Layer 10 of a small transformer language model trained on English Wikipedia (17 layers, counted from 0, width 96).
A neuron's activation on a vector x is GELU(weights . x + bias), where the dot is the dot product.
The model reads these tokens: "in" "ning" " do" "cu" "ment" "ary"

The vector x that enters this layer's MLP at each token. A number n stands for (n - 128) times 0.043.
0 "in": 124, 162, 117, 139, 248, 127, 158, 166, 120, 141, 143, 144, 107, 142, 143, 120, 114, 116, 131, 166, 134, 107, 116, 138, 141, 133, 113, 135, 125, 68, 142, 125, 134, 70, 127, 118, 152, 124, 136, 101, 138, 132, 159, 134, 131, 101, 130, 121, 162, 129, 118, 136, 120, 150, 131, 110, 148, 125, 156, 148, 136, 119, 126, 111, 148, 133, 108, 139, 120, 129, 137, 108, 130, 107, 83, 114, 141, 86, 118, 123, 110, 127, 115, 79, 115, 151, 136, 147, 100, 131, 108, 120, 126, 118, 103, 124
1 "ning": 128, 148, 109, 125, 190, 100, 131, 164, 97, 151, 146, 111, 106, 169, 113, 155, 110, 156, 165, 113, 131, 104, 152, 147, 139, 120, 94, 149, 106, 79, 135, 115, 141, 80, 144, 107, 180, 126, 135, 111, 134, 106, 158, 123, 119, 125, 112, 156, 138, 149, 115, 137, 111, 150, 68, 132, 136, 155, 153, 161, 142, 122, 156, 118, 141, 102, 118, 131, 125, 150, 141, 110, 99, 122, 92, 90, 126, 162, 89, 143, 140, 124, 140, 116, 165, 138, 131, 119, 124, 122, 128, 138, 103, 94, 88, 118
2 " do": 128, 137, 101, 120, 177, 122, 141, 181, 85, 147, 146, 127, 97, 138, 85, 140, 114, 118, 199, 161, 113, 113, 180, 109, 126, 108, 114, 134, 124, 83, 129, 121, 153, 104, 120, 94, 162, 153, 151, 132, 114, 119, 196, 112, 109, 107, 128, 127, 106, 149, 122, 153, 106, 160, 129, 132, 130, 118, 150, 141, 130, 134, 143, 139, 114, 143, 138, 128, 120, 157, 125, 140, 148, 107, 111, 95, 107, 130, 89, 122, 122, 130, 144, 119, 114, 123, 116, 104, 143, 154, 129, 171, 129, 94, 82, 101
3 "cu": 126, 149, 131, 123, 140, 93, 154, 160, 105, 157, 174, 132, 104, 141, 96, 155, 113, 155, 199, 159, 174, 135, 146, 147, 118, 113, 150, 76, 93, 113, 122, 122, 131, 111, 153, 123, 123, 124, 118, 152, 123, 125, 144, 117, 126, 96, 113, 149, 146, 132, 132, 139, 128, 153, 166, 99, 114, 150, 155, 121, 130, 123, 119, 144, 106, 109, 142, 146, 129, 134, 129, 113, 126, 117, 96, 70, 117, 114, 104, 93, 125, 150, 168, 150, 139, 120, 131, 111, 125, 142, 79, 131, 143, 84, 59, 135
4 "ment": 168, 117, 139, 144, 157, 102, 151, 157, 96, 157, 181, 98, 91, 176, 96, 126, 109, 156, 155, 144, 141, 125, 143, 151, 131, 119, 106, 128, 121, 100, 133, 103, 142, 85, 144, 140, 134, 127, 124, 132, 112, 113, 143, 106, 118, 130, 96, 123, 122, 139, 117, 147, 122, 113, 142, 144, 134, 185, 141, 157, 144, 137, 129, 99, 121, 126, 109, 108, 135, 139, 117, 130, 107, 146, 88, 108, 95, 123, 131, 139, 135, 157, 177, 145, 160, 97, 129, 119, 152, 142, 90, 134, 94, 87, 72, 90
5 "ary": 150, 135, 106, 165, 181, 111, 145, 155, 84, 138, 168, 82, 112, 138, 111, 135, 126, 106, 154, 150, 91, 108, 164, 122, 140, 127, 97, 119, 150, 90, 117, 122, 151, 74, 144, 126, 150, 120, 121, 130, 112, 117, 178, 83, 122, 134, 110, 143, 151, 166, 104, 138, 115, 160, 90, 162, 126, 155, 151, 146, 155, 121, 123, 121, 155, 107, 135, 124, 143, 170, 113, 123, 109, 122, 95, 125, 121, 133, 122, 130, 133, 139, 120, 145, 147, 122, 121, 139, 133, 119, 93, 169, 102, 106, 89, 78

Each question shows the input weights of one neuron of the MLP. A number n stands for (n - 128) times 0.0062.

n125 (bias -0.013): 104, 145, 113, 175, 113, 144, 142, 84, 118, 111, 90, 100, 120, 131, 122, 109, 103, 143, 112, 177, 115, 150, 176, 163, 153, 123, 118, 120, 175, 157, 119, 119, 123, 157, 131, 141, 130, 144, 122, 163, 153, 95, 128, 139, 38, 136, 135, 115, 114, 129, 94, 152, 155, 128, 127, 125, 170, 122, 115, 143, 150, 72, 149, 146, 113, 140, 106, 161, 135, 93, 143, 120, 178, 172, 111, 151, 157, 97, 109, 85, 121, 144, 82, 146, 101, 160, 74, 110, 134, 114, 138, 141, 165, 99, 115, 86
On which token does it fire most? 2 " do"

n50 (bias -0.036): 116, 196, 185, 92, 100, 159, 123, 99, 113, 112, 116, 116, 95, 116, 105, 151, 85, 157, 117, 114, 195, 86, 128, 107, 172, 179, 160, 97, 172, 138, 119, 97, 147, 149, 126, 131, 169, 105, 122, 134, 152, 128, 117, 158, 146, 114, 143, 139, 140, 140, 88, 114, 155, 130, 135, 61, 130, 131, 119, 167, 112, 184, 138, 126, 111, 162, 108, 153, 127, 120, 111, 132, 103, 131, 129, 125, 56, 125, 112, 123, 124, 131, 89, 111, 178, 147, 140, 103, 153, 104, 105, 66, 171, 70, 133, 165
On which token does it fire most? 3 "cu"

n456 (bias -0.038): 186, 126, 119, 141, 142, 159, 114, 113, 123, 159, 132, 118, 132, 101, 123, 137, 144, 161, 78, 107, 114, 106, 94, 142, 108, 153, 129, 178, 158, 117, 196, 91, 68, 167, 129, 102, 162, 115, 56, 204, 96, 85, 188, 113, 150, 82, 102, 151, 167, 104, 166, 113, 156, 75, 105, 82, 145, 112, 132, 122, 123, 207, 61, 163, 110, 148, 130, 148, 175, 110, 150, 134, 51, 125, 118, 153, 113, 118, 179, 95, 121, 156, 109, 111, 108, 127, 78, 126, 174, 166, 145, 117, 94, 106, 130, 150
On which token does it fire most, and how strongly? 4 "ment", at about 0.19

n121 (bias -0.005): 92, 135, 128, 109, 134, 153, 116, 117, 113, 127, 150, 117, 145, 138, 144, 161, 38, 116, 101, 100, 129, 133, 156, 145, 95, 128, 100, 101, 138, 147, 134, 124, 101, 131, 138, 86, 111, 132, 175, 140, 133, 88, 137, 107, 120, 160, 127, 149, 115, 104, 131, 111, 171, 137, 123, 156, 163, 134, 89, 148, 109, 124, 115, 147, 123, 120, 95, 168, 123, 136, 150, 165, 117, 138, 151, 118, 146, 176, 114, 139, 93, 95, 120, 175, 108, 170, 129, 124, 141, 93, 138, 92, 132, 131, 171, 138
On which token does it fire most? 1 "ning"

n197 (bias -0.020): 143, 139, 99, 89, 111, 115, 189, 160, 141, 140, 112, 128, 53, 145, 136, 98, 131, 112, 108, 124, 122, 126, 162, 90, 123, 152, 132, 121, 123, 143, 137, 126, 165, 125, 125, 137, 135, 92, 120, 141, 128, 109, 191, 126, 105, 175, 124, 117, 132, 114, 104, 129, 135, 118, 136, 152, 147, 66, 107, 107, 138, 118, 87, 98, 159, 149, 73, 77, 143, 137, 121, 158, 99, 110, 152, 162, 154, 116, 161, 151, 139, 108, 147, 148, 162, 149, 110, 134, 139, 142, 132, 110, 112, 104, 139, 144
Its three highest activations, in order, are on tokens 5 "ary", 4 "ment", 2 " do"

n472 (bias -0.045): 144, 149, 117, 124, 100, 133, 146, 121, 102, 113, 85, 116, 88, 112, 135, 118, 109, 126, 124, 136, 136, 121, 164, 114, 152, 161, 94, 92, 92, 158, 152, 81, 140, 147, 129, 152, 153, 137, 103, 107, 112, 147, 142, 122, 134, 121, 155, 108, 121, 149, 101, 147, 148, 92, 123, 140, 125, 110, 147, 123, 159, 137, 128, 104, 127, 171, 125, 107, 192, 141, 101, 116, 125, 125, 126, 167, 143, 94, 138, 137, 121, 135, 96, 102, 139, 145, 133, 130, 138, 125, 111, 132, 154, 144, 122, 154
On which token does it fire most? 5 "ary"

n459 (bias -0.045): 122, 117, 133, 87, 136, 154, 166, 83, 104, 112, 93, 127, 57, 130, 119, 151, 134, 121, 101, 134, 98, 106, 118, 208, 136, 92, 127, 80, 104, 133, 134, 112, 127, 165, 161, 134, 149, 121, 138, 192, 119, 146, 73, 111, 85, 98, 139, 149, 196, 138, 165, 90, 184, 113, 130, 160, 192, 113, 98, 85, 115, 116, 105, 130, 195, 141, 124, 227, 100, 67, 60, 151, 152, 75, 148, 164, 112, 137, 158, 97, 86, 120, 160, 113, 134, 177, 110, 83, 189, 171, 133, 148, 137, 124, 132, 106
On which token does it fire most? 3 "cu"

n313 (bias -0.030): 119, 92, 143, 142, 162, 128, 139, 96, 87, 99, 100, 117, 139, 161, 117, 83, 97, 78, 79, 86, 172, 136, 162, 129, 91, 163, 34, 73, 144, 203, 167, 83, 94, 94, 134, 124, 162, 130, 107, 178, 148, 197, 138, 138, 75, 114, 71, 109, 155, 158, 135, 97, 149, 121, 147, 132, 104, 163, 112, 172, 158, 90, 103, 161, 187, 119, 77, 95, 134, 95, 155, 117, 129, 120, 120, 186, 140, 126, 115, 119, 144, 135, 111, 146, 106, 180, 90, 179, 131, 183, 157, 166, 99, 159, 106, 145
Its three highest activations, in order, are on tokens 5 "ary", 0 "in", 4 "ment"

n226 (bias -0.012): 80, 110, 135, 145, 174, 119, 151, 132, 77, 129, 130, 151, 165, 120, 132, 108, 175, 136, 125, 155, 90, 120, 91, 107, 90, 133, 106, 145, 122, 110, 183, 173, 149, 162, 165, 151, 181, 117, 116, 101, 179, 135, 146, 139, 153, 130, 191, 116, 177, 206, 118, 142, 142, 112, 163, 52, 155, 138, 130, 130, 101, 96, 103, 114, 130, 169, 104, 144, 121, 73, 96, 76, 149, 101, 106, 99, 113, 101, 195, 107, 114, 131, 57, 111, 80, 81, 88, 154, 98, 138, 159, 103, 120, 138, 163, 117
On which token does it fire most, and how strongly? 0 "in", at about 5